Layer 7 of a small transformer language model trained on English Wikipedia (12 layers, counted from 0, width 64).
A neuron adds its activation times its output weights to the MLP's output. To switch it off is to set its activation to zero at one token and run the rest of the model.
A neuron's activation on a vector x is GELU(weights . x), where the dot is the dot product.

Input weights of the MLP neurons that the questions are about. A number n stands for (n - 500) times 0.0011.
n1: 619 451 343 322 429 707 698 246 521 468 458 169 540 303 639 526 590 406 508 436 361 389 168 504 359 416 674 331 432 415 631 334 481 528 439 562 644 355 481 613 975 558 558 260 522 536 736 353 499 628 679 435 394 867 889 491 462 337 501 796 691 585 578 542
n29: 409 576 460 440 384 448 633 767 511 510 335 530 391 471 683 456 304 560 594 576 723 431 595 626 416 510 502 361 680 493 622 428 478 507 394 417 508 422 712 397 633 565 585 600 296 304 229 500 426 339 530 520 661 381 393 374 350 424 532 524 334 499 609 588
n34: 678 658 656 395 452 606 534 558 210 630 382 358 540 599 626 450 498 481 261 597 564 343 574 441 588 463 475 411 527 365 502 593 577 439 632 561 593 489 468 831 357 339 575 608 363 457 453 293 410 368 556 403 558 515 548 447 409 381 543 619 757 282 689 482
n44: 327 592 341 590 570 654 342 459 412 598 450 419 475 390 517 394 537 454 486 555 448 544 503 660 415 487 461 413 697 456 610 494 439 441 526 572 250 428 485 763 478 668 507 599 464 431 574 514 276 467 491 434 473 700 347 408 566 339 572 554 517 562 530 597
n49: 677 490 359 612 313 497 432 477 407 461 328 227 425 661 290 525 398 425 426 739 369 474 557 446 554 617 396 512 534 402 624 621 422 546 524 253 554 423 496 698 485 655 403 368 404 417 557 482 620 436 576 417 449 415 521 542 474 651 614 543 600 579 393 456
n113: 418 526 483 420 401 456 446 609 665 419 532 690 761 472 493 507 260 397 688 528 354 663 629 502 547 411 573 456 378 288 518 499 436 623 542 523 362 446 405 593 402 284 703 501 436 427 365 480 412 421 562 403 555 320 532 523 425 357 509 558 830 443 581 660
n127: 593 308 531 415 586 461 420 533 482 603 479 545 372 574 566 432 486 356 464 597 577 524 641 403 392 401 483 339 393 539 433 483 430 644 333 608 592 382 372 435 438 348 502 647 416 475 512 490 772 575 513 303 517 315 682 580 422 580 496 489 501 588 502 522
n136: 456 561 401 745 254 467 708 531 393 432 665 589 572 171 510 404 477 597 400 568 519 335 630 309 458 519 408 291 550 518 718 759 463 500 570 466 509 645 527 525 564 655 299 520 503 276 458 688 433 378 530 384 650 277 554 611 367 669 650 605 461 528 629 560
n178: 453 337 492 275 269 704 271 456 733 567 435 569 937 383 193 119 405 252 685 619 498 448 235 613 401 478 307 347 609 481 559 787 371 550 330 550 320 501 455 653 763 253 521 237 522 624 486 315 612 579 400 649 573 445 555 561 447 413 722 606 712 524 839 210
n201: 635 606 509 364 599 415 484 395 474 513 469 653 370 359 623 390 508 368 345 623 538 622 634 514 500 356 650 236 556 328 542 584 628 361 479 544 325 387 421 577 673 367 487 670 452 568 360 438 610 386 643 370 690 629 474 414 482 369 592 486 437 427 456 455
n205: 515 655 483 277 597 523 503 621 287 507 435 345 897 282 539 579 435 689 354 471 591 415 601 357 393 369 627 462 713 404 581 444 584 552 634 470 396 259 417 667 544 316 637 560 451 552 564 331 566 509 442 472 388 613 515 315 464 611 553 552 556 548 610 733
n210: 721 433 299 280 590 807 377 412 504 512 495 549 446 459 378 457 519 509 483 425 612 522 399 518 482 542 585 509 578 593 476 541 491 431 393 778 601 421 558 378 527 600 439 654 470 347 294 539 549 525 422 554 606 365 442 516 425 423 518 465 502 411 448 555
n222: 386 262 358 464 389 537 504 496 541 792 311 485 622 519 607 628 546 556 552 415 565 424 261 462 423 686 426 507 411 395 579 455 402 535 559 649 441 441 591 328 455 524 542 438 410 403 500 643 576 664 568 373 393 511 612 511 404 759 488 494 232 609 626 369
n241: 283 647 343 472 371 200 513 534 310 504 381 774 560 420 840 528 411 620 436 272 774 419 634 273 464 571 581 532 364 407 721 337 438 576 657 494 173 465 716 389 377 353 568 449 435 390 353 742 620 515 318 552 744 561 422 642 430 502 517 796 448 392 555 760
n248: 641 543 923 623 364 551 366 444 704 594 495 510 237 416 728 515 505 591 616 659 452 303 526 423 327 288 314 256 694 438 658 423 579 750 445 536 616 470 228 542 660 331 411 292 31 330 694 472 415 906 457 825 581 531 462 672 402 178 651 516 306 494 590 419
n252: 771 529 412 377 664 418 607 293 614 468 367 582 322 352 710 308 346 385 486 492 360 290 443 567 457 313 593 191 518 800 605 421 355 577 200 510 525 660 700 625 709 346 451 458 506 600 682 655 210 566 420 783 598 393 461 500 252 404 618 587 469 557 730 701

Output weights of the MLP neurons that the questions are about. A number n stands for (n - 500) times 0.00095.
n1: 395 436 506 744 489 503 477 458 524 710 522 518 564 447 541 93 435 617 531 356 551 259 662 744 508 454 523 524 336 508 541 435 500 723 339 632 523 714 341 470 729 405 420 474 449 819 503 352 520 106 677 410 516 399 649 458 372 559 361 424 664 497 576 533
n29: 516 422 510 432 372 391 413 678 514 385 424 513 497 316 562 450 406 561 448 442 603 463 637 630 331 641 532 397 482 470 639 429 431 413 369 608 462 456 736 248 440 715 534 437 736 570 416 577 594 279 481 625 514 762 461 645 632 605 408 538 344 531 453 517
n34: 584 445 630 514 532 428 634 568 443 482 563 575 442 442 399 459 490 681 664 540 303 625 484 427 473 429 354 555 372 630 542 395 489 605 433 540 309 553 481 488 654 574 424 495 459 398 663 335 632 409 506 468 557 589 476 589 422 530 478 349 401 507 511 604
n44: 723 514 526 526 380 480 651 572 470 381 581 417 493 619 463 528 439 472 415 536 371 319 402 532 592 474 430 577 378 523 445 614 426 574 563 486 524 710 464 626 578 460 319 396 401 517 573 566 439 664 519 592 433 291 534 409 480 424 516 497 586 553 608 465
n49: 515 630 601 430 630 480 561 535 459 603 449 514 546 496 590 503 568 616 520 427 671 512 487 560 593 563 454 473 313 600 433 532 642 425 474 348 348 568 589 430 411 536 479 593 525 513 589 275 480 431 499 445 403 497 374 546 686 576 393 325 361 494 502 436
n113: 509 655 223 501 583 569 474 511 570 376 572 486 460 510 347 398 630 514 453 346 547 428 436 486 515 451 392 533 412 593 416 509 508 527 416 539 638 501 489 402 672 614 616 702 487 553 453 616 390 333 632 441 245 544 462 751 629 588 326 486 302 709 527 461
n127: 505 672 508 491 557 390 389 340 550 486 632 391 439 654 379 558 489 310 613 653 636 491 557 631 508 612 553 644 545 531 411 550 556 545 491 482 427 494 462 553 386 370 382 446 386 595 658 452 535 579 458 510 334 668 451 561 462 245 432 461 564 527 428 554
n136: 595 418 544 389 672 463 429 516 669 458 233 624 520 456 691 361 383 843 671 378 546 610 441 736 547 536 707 500 517 665 539 357 560 503 296 555 453 441 411 503 380 605 498 547 558 546 619 385 458 140 498 437 376 459 594 533 420 436 416 549 597 446 633 252
n178: 526 334 417 436 568 435 294 562 440 212 501 682 522 475 495 578 593 321 385 536 318 627 675 302 684 518 574 653 479 543 507 444 395 413 453 439 691 552 512 309 711 532 827 530 265 507 431 392 264 795 532 543 417 560 511 619 464 416 489 518 481 462 576 503
n201: 523 518 483 630 472 398 425 503 554 497 517 446 391 696 342 513 609 516 459 504 500 547 504 446 682 531 509 629 555 424 470 613 560 559 484 410 442 615 699 668 706 408 389 327 345 566 467 656 479 440 526 338 436 409 516 591 248 293 424 488 407 681 466 519
n205: 623 348 531 456 496 579 366 357 517 498 562 651 499 547 374 253 528 572 617 634 556 423 564 540 452 402 627 531 287 700 447 534 518 590 414 306 529 712 684 411 511 559 516 404 616 669 488 377 565 475 431 588 610 547 395 385 534 508 384 344 379 519 415 521
n210: 430 616 508 543 465 437 731 453 542 470 624 385 510 520 382 618 561 324 442 580 299 432 353 461 689 407 600 584 552 448 456 779 331 594 680 291 426 509 515 700 375 310 367 344 505 566 716 506 333 801 656 510 328 495 668 448 504 321 398 464 489 480 565 558
n222: 377 556 559 612 683 673 285 828 631 432 619 458 445 523 289 454 493 339 328 485 434 458 534 300 544 338 564 347 644 403 574 568 597 441 460 355 663 547 509 483 696 479 617 524 492 653 677 356 469 477 551 628 430 435 509 403 359 323 582 532 597 431 355 471
n241: 337 521 572 299 459 593 263 876 408 523 449 561 450 406 621 496 452 586 705 417 784 668 506 526 400 553 672 339 713 515 645 457 556 413 396 445 544 409 626 403 501 366 615 523 584 459 248 460 510 261 337 453 418 472 421 648 534 639 591 376 544 424 397 643
n248: 473 584 608 435 664 550 648 440 757 631 392 568 403 411 291 527 438 419 691 434 542 480 311 886 419 447 668 611 560 558 498 364 456 804 618 308 333 318 366 412 358 683 528 655 476 444 329 226 765 616 133 550 484 542 386 639 605 449 592 412 215 671 538 536
n252: 452 484 392 222 905 597 684 459 553 438 379 654 199 500 554 349 403 225 704 277 551 558 612 472 579 498 549 507 557 572 529 517 555 418 542 551 492 562 265 448 99 367 605 679 464 502 442 658 372 479 647 458 336 293 595 369 976 557 613 707 524 533 574 449

Each question names a token from some text and the token that comes next. It shows the vector x that enters the MLP there. A number n stands for (n - 500) times 0.013.

Then comes g, the gradient of the next token's log-probability with respect to the MLP's output, scaled to length 1. A neuron's effect is roughly proportional to its activation times (output weights . g). A number n stands for (n - 500) times 0.0011.

"| ", then "Bar"
x: 516 490 516 567 402 419 417 717 530 480 538 472 464 534 510 553 602 498 501 532 485 502 432 439 478 394 485 437 474 481 417 513 504 462 557 459 594 517 484 525 517 493 529 607 525 520 498 457 508 464 516 499 391 516 442 615 623 585 378 434 431 446 492 478
g: 562 426 613 688 631 597 463 464 491 440 581 347 459 661 385 338 399 548 506 525 446 570 588 482 534 548 476 650 418 232 168 524 687 476 663 654 468 459 296 517 570 449 508 464 418 543 610 619 549 512 435 414 333 425 397 559 595 474 846 393 577 470 418 442
Which neuron, switched off, lowers the next token's probability most? n29

"but ", then "G"
x: 551 498 490 559 508 395 513 745 487 459 508 505 491 440 496 486 567 476 546 485 474 546 574 523 401 498 476 472 394 518 369 506 476 470 483 474 509 554 484 471 511 526 408 503 577 494 515 446 497 484 405 481 601 472 488 545 523 565 463 437 486 508 457 563
g: 365 443 615 406 362 431 462 573 345 488 376 348 403 700 392 430 668 449 667 668 587 364 407 485 629 380 670 426 385 420 750 508 508 519 550 467 553 636 596 566 497 514 579 385 544 538 219 627 500 310 535 615 629 328 490 508 589 489 617 476 704 338 417 560
Which neuron, switched off, raises the next token's probability most? n136

"mar", then "t "
x: 493 542 476 596 624 403 426 490 506 500 484 412 453 485 600 500 578 604 454 549 574 491 555 557 564 523 485 470 499 440 385 617 571 450 452 538 516 401 401 576 524 607 454 571 547 667 581 415 425 488 420 499 193 458 395 456 740 539 483 343 499 399 446 519
g: 601 262 484 403 417 523 399 371 699 586 555 698 428 592 560 533 432 376 441 644 493 376 588 481 481 684 575 307 594 491 623 529 592 590 352 510 461 491 595 392 343 256 578 329 410 593 579 449 404 660 454 599 664 380 509 568 696 602 631 561 397 449 286 391
Which neuron, switched off, lowers the next token's probability most? n205

"| ", then "Rank "
x: 515 535 423 519 451 480 479 644 496 614 596 559 523 623 472 504 529 532 519 470 373 435 445 389 553 515 524 483 519 431 500 534 529 476 570 453 579 479 456 555 496 496 604 571 477 556 531 413 376 466 531 457 460 520 377 630 662 462 416 406 441 413 420 558
g: 593 451 553 380 548 551 484 480 475 731 591 638 650 299 384 599 427 478 580 377 478 563 455 397 356 534 248 668 591 332 512 394 465 550 626 417 455 536 272 604 301 559 401 402 538 463 663 367 590 411 626 368 519 631 615 657 416 391 609 488 409 672 705 476
Which neuron, switched off, lowers the next token's probability most? n34

"\n", then "| "
x: 506 498 476 521 412 417 442 698 505 507 510 495 486 482 530 534 465 552 496 405 585 541 524 513 440 553 525 474 548 504 605 509 470 467 463 477 496 545 548 451 462 478 439 506 534 519 476 474 423 380 416 500 524 539 462 647 607 508 570 504 504 362 471 539
g: 501 430 639 530 529 444 588 398 577 468 550 643 528 289 412 633 522 765 504 312 479 696 582 617 439 455 610 605 496 664 746 623 456 400 450 536 511 379 294 523 381 316 310 469 587 618 610 405 241 540 515 580 468 502 621 576 513 480 407 493 476 372 431 268
Which neuron, switched off, lowers the next token's probability most? n136

"\n", then "==="
x: 507 537 460 518 479 486 524 712 505 496 505 565 515 511 511 529 499 504 473 440 585 504 480 507 403 467 544 470 519 497 554 474 435 459 527 451 416 485 603 452 469 498 505 519 565 494 485 479 460 442 370 471 529 523 422 615 709 514 476 465 488 377 420 588
g: 420 327 431 519 525 611 624 394 521 543 547 902 427 238 407 400 387 559 540 366 471 655 565 580 486 548 493 441 495 682 536 481 444 458 432 321 485 455 610 497 591 537 627 719 470 580 441 346 529 567 440 528 430 454 655 626 569 333 357 388 275 690 497 529
Which neuron, switched off, raises the next token's probability most? n44

"ov ", then "("
x: 466 458 525 518 435 563 499 658 495 497 466 494 483 492 510 591 630 475 481 484 463 634 542 508 478 500 483 607 382 517 433 481 485 373 525 382 573 543 427 475 401 494 488 577 558 549 558 642 518 442 406 422 256 493 405 497 613 633 510 422 518 433 464 432
g: 557 743 426 339 432 482 756 434 485 503 501 562 220 462 276 454 638 686 646 499 693 548 296 520 525 530 532 509 431 395 193 403 421 420 515 618 366 546 475 510 460 328 505 523 485 452 521 572 581 518 531 382 484 587 525 478 758 676 434 637 485 513 470 548
Which neuron, switched off, raises the next token's probability most? n222

"un", then "ge"
x: 461 544 490 627 656 422 388 537 547 465 517 452 413 487 507 482 655 485 435 600 408 517 549 543 552 511 490 458 579 549 392 550 512 390 480 543 441 495 376 479 500 454 495 630 594 580 672 547 419 467 448 502 183 597 420 454 659 448 429 393 514 487 533 477
g: 699 663 643 457 572 474 485 549 680 498 503 537 530 231 281 565 642 595 423 503 393 654 546 286 488 566 599 512 516 329 541 469 399 748 478 466 374 429 676 444 551 616 782 457 263 395 466 590 444 349 409 575 434 481 410 460 446 516 659 445 478 377 496 460
Which neuron, switched off, raises the next token's probability most? n44

"ch", then "i "
x: 518 530 490 493 549 474 412 574 536 546 524 522 537 529 415 547 503 471 409 508 486 590 513 525 505 369 586 566 400 594 301 402 564 517 494 451 671 532 449 422 436 472 387 487 552 591 579 623 590 463 503 451 216 430 508 544 612 616 585 310 505 442 472 453
g: 693 602 475 576 545 531 606 480 590 397 629 492 417 388 521 479 483 482 525 454 721 502 528 330 505 553 581 627 537 558 624 410 550 545 372 346 662 20 544 608 301 435 631 548 557 405 541 298 481 504 362 578 475 548 599 490 724 427 425 451 502 475 368 385
Which neuron, switched off, lowers the next token's probability most? n127

"+ ", then "8"
x: 454 489 479 528 500 441 478 657 486 412 611 459 505 513 461 529 535 631 534 493 413 444 472 681 649 370 551 472 438 502 492 629 555 485 606 512 532 516 435 532 449 440 466 572 461 470 526 469 442 429 494 575 407 569 402 512 524 563 407 449 463 438 415 497
g: 431 708 553 539 576 436 442 561 664 704 360 430 309 659 466 326 555 296 531 532 527 337 515 437 524 296 408 489 570 637 472 542 504 447 482 458 485 530 677 508 569 742 480 583 452 397 434 634 536 461 726 230 573 369 285 448 433 584 455 572 358 612 650 493
Which neuron, switched off, raises the next token's probability most? n201

"in ", then "their "
x: 524 507 484 520 565 442 363 714 461 528 444 512 507 482 467 530 490 552 480 435 549 547 572 465 473 505 462 409 426 468 582 429 531 368 500 439 491 524 518 476 490 474 511 578 471 530 532 499 499 447 432 577 599 531 385 499 529 566 433 533 537 452 544 493
g: 488 406 500 637 524 494 367 535 423 388 475 521 565 170 664 409 422 489 533 536 414 481 754 456 303 459 572 671 596 580 511 343 410 429 558 488 586 584 337 337 427 496 186 669 604 535 790 361 426 608 587 484 569 586 618 465 430 550 451 571 608 511 549 503
Which neuron, switched off, lowers the next token's probability most? n29

". ", then "L"
x: 509 494 466 509 493 409 453 710 503 516 456 523 475 490 562 523 515 520 465 459 595 531 496 512 415 530 515 453 511 515 532 445 449 451 511 477 464 502 618 435 424 499 509 507 581 497 457 521 456 435 377 515 580 527 425 604 614 549 526 477 513 382 447 555
g: 322 533 568 695 457 410 562 551 497 455 391 476 507 690 336 519 533 482 785 639 359 512 570 584 604 467 507 414 505 401 636 510 693 505 303 560 680 520 427 553 473 549 670 408 162 442 432 632 567 462 503 461 506 313 225 435 351 583 456 483 641 529 484 514
Which neuron, switched off, raises the next token's probability most? n29

"e ", then "up "
x: 492 482 560 528 508 459 516 627 552 440 421 377 492 537 523 561 669 558 628 530 377 513 534 499 430 490 473 493 377 556 340 518 453 357 604 372 517 506 391 479 575 469 548 530 485 560 612 481 488 584 391 367 341 426 448 551 726 559 503 426 531 406 479 517
g: 479 607 544 567 540 481 415 542 417 641 503 241 568 455 403 410 644 499 403 704 409 357 668 404 291 483 280 479 668 409 378 512 578 455 492 500 675 585 565 518 337 371 469 246 646 328 538 551 520 648 536 609 720 504 307 495 440 545 605 629 641 519 454 575
Which neuron, switched off, raises the next token's probability most? n49

"R", then ") "
x: 440 581 508 523 540 468 368 496 604 482 518 384 550 466 461 478 701 457 491 556 452 569 494 633 599 529 449 608 535 510 468 592 680 308 516 380 545 553 523 473 533 649 527 378 488 584 572 472 539 509 356 364 271 532 473 487 611 562 398 461 450 333 475 431
g: 410 438 358 536 539 638 471 327 467 519 478 389 378 546 575 426 657 623 539 248 683 432 377 545 614 497 439 330 453 422 206 462 712 456 521 508 470 579 374 398 550 763 394 352 496 599 591 590 579 573 529 574 417 696 441 375 659 619 660 464 513 379 651 498
Which neuron, switched off, lowers the next token's probability most? n49

"In", then "ner"
x: 601 476 509 507 576 610 382 576 556 485 490 511 441 605 600 553 627 518 554 456 436 345 522 600 530 586 521 586 458 559 238 550 508 517 473 485 471 504 454 487 530 412 524 502 472 461 494 480 518 365 338 521 207 565 453 572 563 539 525 429 498 384 512 448
g: 582 621 441 605 569 496 450 398 478 355 519 498 670 417 464 413 479 437 582 584 410 606 768 486 449 420 377 297 431 547 479 442 627 727 459 634 316 520 480 646 517 503 647 359 496 277 576 640 418 353 462 389 636 392 630 460 267 423 748 541 534 517 668 368
Which neuron, switched off, lowers the next token's probability most? n49

"sus", then "p"
x: 495 445 437 532 575 441 357 550 629 492 785 564 511 435 530 482 569 495 519 432 418 554 487 568 535 371 532 451 459 599 248 510 368 534 539 457 579 501 446 508 559 573 464 454 523 513 600 456 387 440 480 507 465 528 408 619 583 449 534 404 530 493 579 567
g: 559 419 421 495 499 490 484 532 625 479 727 550 428 262 530 627 529 562 507 581 307 317 461 627 503 661 289 512 548 633 501 517 625 578 491 577 721 474 303 477 583 325 562 519 367 527 464 620 392 378 679 370 565 562 367 166 638 577 426 595 573 476 363 484
Which neuron, switched off, lowers the next token's probability most? n252

"Back", then "ground"
x: 473 473 399 441 589 542 443 585 468 562 623 455 493 531 414 421 645 560 544 385 411 538 510 502 544 525 475 524 446 528 515 514 510 522 601 417 515 564 456 483 402 565 456 523 488 468 588 508 429 428 394 553 439 491 510 648 774 429 443 424 475 655 378 535
g: 328 424 348 212 535 446 612 508 453 529 229 509 544 449 684 561 582 552 561 428 483 716 424 650 663 536 436 452 420 420 534 367 375 628 428 431 600 536 637 578 795 498 628 334 447 382 346 558 288 609 475 511 605 362 438 606 557 457 634 557 533 482 510 583
Which neuron, switched off, lowers the next token's probability most? n127

"ame ", then "3 "
x: 521 561 503 570 565 414 417 629 501 484 532 516 357 493 533 503 608 502 470 591 439 610 549 580 590 403 528 439 514 527 449 545 540 364 544 604 472 525 390 511 474 433 434 565 537 549 522 432 575 429 501 491 216 537 481 551 567 493 529 381 431 338 409 494
g: 474 510 551 563 428 563 670 376 433 459 265 617 329 283 648 514 385 465 444 750 628 509 497 568 387 572 571 386 695 489 766 411 348 517 413 539 287 423 579 528 540 472 599 504 522 345 457 472 601 574 722 442 645 427 525 312 322 394 613 441 561 611 545 516
Which neuron, switched off, lowers the next token's probability most? n113

"ebr", then "a "
x: 475 520 481 542 570 565 264 478 592 517 498 522 546 551 567 554 607 485 430 526 520 594 517 440 521 468 470 536 476 493 273 538 489 429 477 445 661 515 391 493 572 575 349 495 645 537 471 432 565 495 402 451 298 407 527 575 595 603 556 314 554 347 593 492
g: 522 447 565 445 512 678 195 661 488 578 633 278 491 468 306 434 566 593 560 589 482 434 491 345 617 446 539 382 258 408 782 363 558 393 576 461 383 280 372 603 731 673 499 608 576 466 585 387 471 427 532 585 508 516 476 508 568 589 560 380 577 510 614 474
Which neuron, switched off, raises the next token's probability most? n127

"h ", then "11"
x: 451 532 570 532 526 375 420 648 542 411 516 327 498 570 453 536 512 524 548 508 431 621 486 635 504 436 510 485 506 523 373 598 517 420 576 475 472 508 437 505 466 454 592 578 505 478 567 509 378 504 505 453 393 574 440 502 682 446 360 403 595 485 389 513
g: 364 585 439 502 586 467 404 493 545 466 478 165 474 813 544 515 625 407 443 510 493 288 489 578 655 257 299 633 630 589 489 471 372 491 504 484 659 566 642 507 429 700 451 523 468 467 495 587 590 366 493 550 542 412 263 544 469 648 511 377 372 572 676 575
Which neuron, switched off, lowers the next token's probability most? n113

"is ", then "where "
x: 583 532 517 539 574 559 553 708 477 463 548 441 489 450 532 557 560 477 486 479 391 529 501 558 547 442 449 458 348 530 426 468 486 318 540 464 544 484 403 486 525 511 430 564 525 496 523 449 454 419 394 553 542 553 457 565 362 549 529 442 539 500 447 519
g: 406 501 479 489 473 382 521 565 563 353 395 554 572 509 550 514 694 637 427 458 747 721 742 336 495 578 667 438 302 493 697 513 200 428 558 430 464 674 549 589 310 488 620 552 388 333 321 421 457 517 463 633 585 472 498 418 457 473 516 615 437 304 492 566
Which neuron, switched off, raises the next token's probability most? n34

"s", then "emi"
x: 448 524 444 464 690 459 505 558 530 492 564 487 467 516 449 465 555 515 514 418 498 411 502 602 568 387 510 440 454 515 442 623 438 489 506 449 625 583 375 516 633 562 425 425 565 507 565 403 420 500 405 440 501 487 475 626 742 418 498 590 503 387 602 521
g: 513 298 403 398 354 587 391 329 542 457 596 535 480 534 427 452 753 612 418 373 562 585 384 385 565 649 632 539 493 455 640 424 625 509 537 378 359 626 556 505 726 204 329 658 363 588 581 361 393 428 574 536 477 477 515 630 526 673 358 686 433 484 618 520
Which two neurons, each switched off alone, lower its probability most, in order? n1, n178

"C", then "iv"
x: 573 514 460 479 621 418 381 600 485 505 513 551 517 421 518 471 580 463 529 484 392 379 501 603 449 366 518 446 394 541 397 625 629 544 544 520 499 493 448 592 520 547 565 487 585 451 532 502 489 500 457 546 305 505 384 586 588 517 553 488 530 331 467 423
g: 338 587 425 640 685 482 547 495 356 511 403 620 274 499 354 465 573 435 577 404 642 555 664 525 419 473 917 526 519 632 203 466 481 610 416 428 382 437 512 561 465 374 622 484 455 511 501 537 483 743 448 390 534 489 549 432 322 509 438 456 421 617 659 522
Which two neurons, each switched off alone, lower its probability most, in order? n178, n252

", ", then "es"
x: 501 511 484 518 564 394 482 730 495 498 495 493 523 462 481 516 540 528 485 471 541 535 555 546 418 551 470 425 481 508 446 444 412 405 479 468 497 535 594 472 443 554 491 538 562 446 517 497 482 391 409 534 638 516 458 521 520 541 442 465 512 445 450 521
g: 361 318 446 520 602 556 608 454 676 414 685 567 597 338 569 531 336 486 503 438 481 385 300 642 485 460 752 413 651 564 364 477 569 575 412 530 558 251 486 465 461 598 287 486 549 422 731 419 590 478 384 558 459 421 575 445 347 477 544 575 419 795 654 502
Which neuron, switched off, lowers the next token's probability most? n136

"ol", then "li "
x: 521 511 482 500 630 475 341 585 571 546 575 480 491 465 480 501 508 514 452 468 531 547 443 620 477 538 550 717 522 497 294 595 599 439 518 494 593 450 530 417 491 503 525 488 515 533 521 573 407 499 457 575 169 561 466 416 418 583 505 326 412 403 481 522
g: 703 373 681 580 415 473 497 537 410 628 527 416 414 439 267 401 531 611 492 338 327 458 535 463 540 400 756 491 597 517 802 864 550 358 534 500 403 461 508 638 398 406 577 469 599 571 518 535 557 450 354 389 665 460 431 333 364 577 527 453 468 467 530 464
Which two neurons, each switched off alone, lower its probability most, in order? n210, n222

"Fin", then "ished "
x: 515 538 563 730 557 402 278 544 614 468 656 555 428 515 562 463 570 478 470 415 449 491 420 491 489 519 512 500 484 483 366 548 626 421 523 442 491 514 398 530 409 543 392 605 560 494 563 411 464 533 597 546 366 533 444 627 636 525 443 445 411 539 473 426
g: 505 534 255 709 626 547 458 531 429 585 597 500 529 599 635 602 476 352 629 708 646 437 530 366 449 556 388 558 561 479 448 427 563 520 588 615 567 316 553 299 479 397 882 577 400 554 540 489 505 604 536 475 395 565 435 334 418 405 524 412 462 256 366 319
Which neuron, switched off, lowers the next token's probability most? n136

"Tex", then "ters "
x: 525 422 511 496 596 557 485 572 567 473 529 600 431 531 541 480 807 559 468 378 487 503 465 514 568 429 422 633 525 509 321 502 553 524 526 479 560 487 355 451 483 593 492 681 483 519 571 551 543 337 468 566 480 438 481 536 581 473 397 377 492 407 416 438
g: 635 302 429 722 614 434 394 483 607 437 630 766 364 467 409 522 334 514 483 496 315 503 512 607 255 560 653 631 626 726 502 528 477 415 517 518 415 431 633 616 354 570 447 441 412 406 680 382 475 572 500 344 490 356 493 460 606 485 514 616 695 414 303 508
Which two neurons, each switched off alone, lower its probability most, in order? n210, n127

"12 ", then "mi"
x: 549 532 475 527 607 537 379 606 560 432 528 527 484 384 483 497 613 531 591 438 499 523 456 549 682 459 434 584 508 465 514 600 599 397 569 579 498 538 454 495 510 498 424 416 530 546 455 333 572 534 501 517 406 526 367 505 438 527 244 572 573 402 406 471
g: 514 498 477 367 502 469 513 339 367 498 382 636 443 388 678 504 550 623 595 677 525 641 422 384 752 458 497 519 729 556 619 401 293 526 416 356 365 431 562 475 651 451 452 357 341 318 690 404 471 547 627 543 660 506 466 636 282 413 425 449 624 710 522 510
Which neuron, switched off, lowers the next token's probability most? n210

"v", then "ig"
x: 464 598 479 607 561 450 556 504 679 531 462 425 491 482 473 514 582 472 538 482 463 459 543 344 650 514 515 584 451 481 390 404 612 400 476 559 522 516 498 469 481 564 432 393 649 630 526 474 644 576 397 424 279 484 487 600 648 454 478 338 457 303 537 464
g: 519 536 478 505 471 525 502 382 459 401 487 534 554 585 561 543 506 411 345 492 511 690 419 469 451 336 523 603 537 619 574 447 616 396 535 417 726 627 757 553 467 514 873 483 525 324 322 523 551 449 442 496 341 439 357 481 533 420 407 591 103 549 646 560
Which neuron, switched off, lowers the next token's probability most? n1

"resul", then "t"
x: 488 435 444 599 553 463 382 511 536 374 676 513 441 539 510 497 678 533 503 400 448 535 500 528 452 489 466 568 365 598 426 568 547 427 548 372 470 445 395 471 429 553 436 564 573 657 694 410 508 493 437 527 643 410 421 607 668 500 491 381 501 545 576 526
g: 616 485 595 598 626 455 336 524 550 435 522 531 579 564 490 609 427 353 444 678 489 327 687 403 371 670 365 422 260 494 455 706 651 696 381 571 286 323 619 526 629 515 414 548 438 530 418 600 428 335 785 428 502 408 571 574 509 432 482 460 349 633 458 436
Which neuron, switched off, lowers the next token's probability most? n248

"), ", then "and "
x: 493 519 488 521 523 436 482 729 476 493 490 530 528 461 492 535 579 523 497 443 530 556 549 520 404 550 490 432 499 483 461 431 433 384 501 457 507 516 557 481 465 539 510 532 591 464 505 512 450 425 367 538 661 528 450 472 588 542 434 452 476 456 441 504
g: 560 620 711 239 559 373 613 404 547 352 616 687 630 470 467 600 722 563 704 379 564 695 469 642 548 534 493 537 582 497 455 613 425 454 542 528 512 479 332 599 202 428 388 464 496 438 459 581 384 443 277 611 410 495 516 504 489 392 275 533 574 333 481 508
Which neuron, switched off, lowers the next token's probability most? n241

"G", then "in"
x: 506 517 497 503 580 465 485 623 454 473 564 572 492 468 471 499 592 494 459 466 396 437 524 613 512 358 512 520 368 537 434 567 687 562 462 382 616 527 366 474 452 544 590 528 573 468 547 620 562 471 425 540 530 452 464 510 579 438 410 413 471 378 452 566
g: 609 554 425 500 592 544 581 579 622 409 576 314 597 500 696 496 318 479 392 716 641 455 599 398 450 520 604 556 416 532 506 418 737 368 360 449 429 409 646 583 471 388 371 369 257 245 625 558 616 359 709 393 475 615 355 519 534 580 336 583 593 462 466 547
Which neuron, switched off, lowers the next token's probability most? n248

"a ", then "tig"
x: 549 454 480 554 565 518 425 692 507 476 548 553 529 482 435 478 460 493 569 489 452 416 508 505 606 515 454 449 437 563 566 500 469 380 567 425 484 524 440 516 582 488 449 526 471 514 529 429 481 535 358 503 534 548 312 581 617 419 430 571 529 479 484 536
g: 659 505 637 491 477 459 566 473 347 463 492 456 501 452 450 484 489 649 624 494 482 536 764 571 409 504 636 333 422 199 436 500 576 437 454 465 565 541 407 347 718 488 259 380 611 482 503 454 435 504 580 383 509 640 598 576 311 486 925 559 426 450 481 489
Which neuron, switched off, raises the next token's probability most? n248

"| ", then "4 "
x: 505 541 464 541 400 435 462 701 451 549 556 468 507 586 486 529 551 512 530 507 432 432 486 457 597 483 511 549 447 441 501 566 521 415 499 394 546 494 503 562 450 512 517 474 509 537 511 475 344 441 503 516 517 524 419 613 737 490 438 431 494 448 460 540
g: 448 494 433 574 777 449 596 586 631 715 265 517 314 546 647 427 658 419 482 473 517 429 617 493 518 414 364 662 543 711 502 560 480 306 504 463 525 651 444 443 218 513 633 436 607 456 710 394 284 489 566 428 463 432 407 588 307 413 431 438 533 532 582 541
Which neuron, switched off, lowers the next token's probability most? n49

"C", then "S"
x: 543 513 423 430 646 471 345 603 538 535 450 536 519 436 459 476 609 482 544 497 390 433 505 593 435 404 505 460 370 566 418 638 645 493 514 517 577 504 432 538 561 569 558 485 553 473 535 469 465 556 383 498 448 409 486 546 706 407 492 443 549 365 524 463
g: 518 476 629 413 148 376 488 691 465 503 549 597 326 692 452 546 528 379 553 711 366 637 476 556 517 431 487 528 447 500 711 356 645 424 679 529 476 602 589 518 496 626 592 586 521 331 165 513 528 549 407 371 486 598 358 517 546 504 413 591 508 352 393 536
Which neuron, switched off, lowers the next token's probability most? n178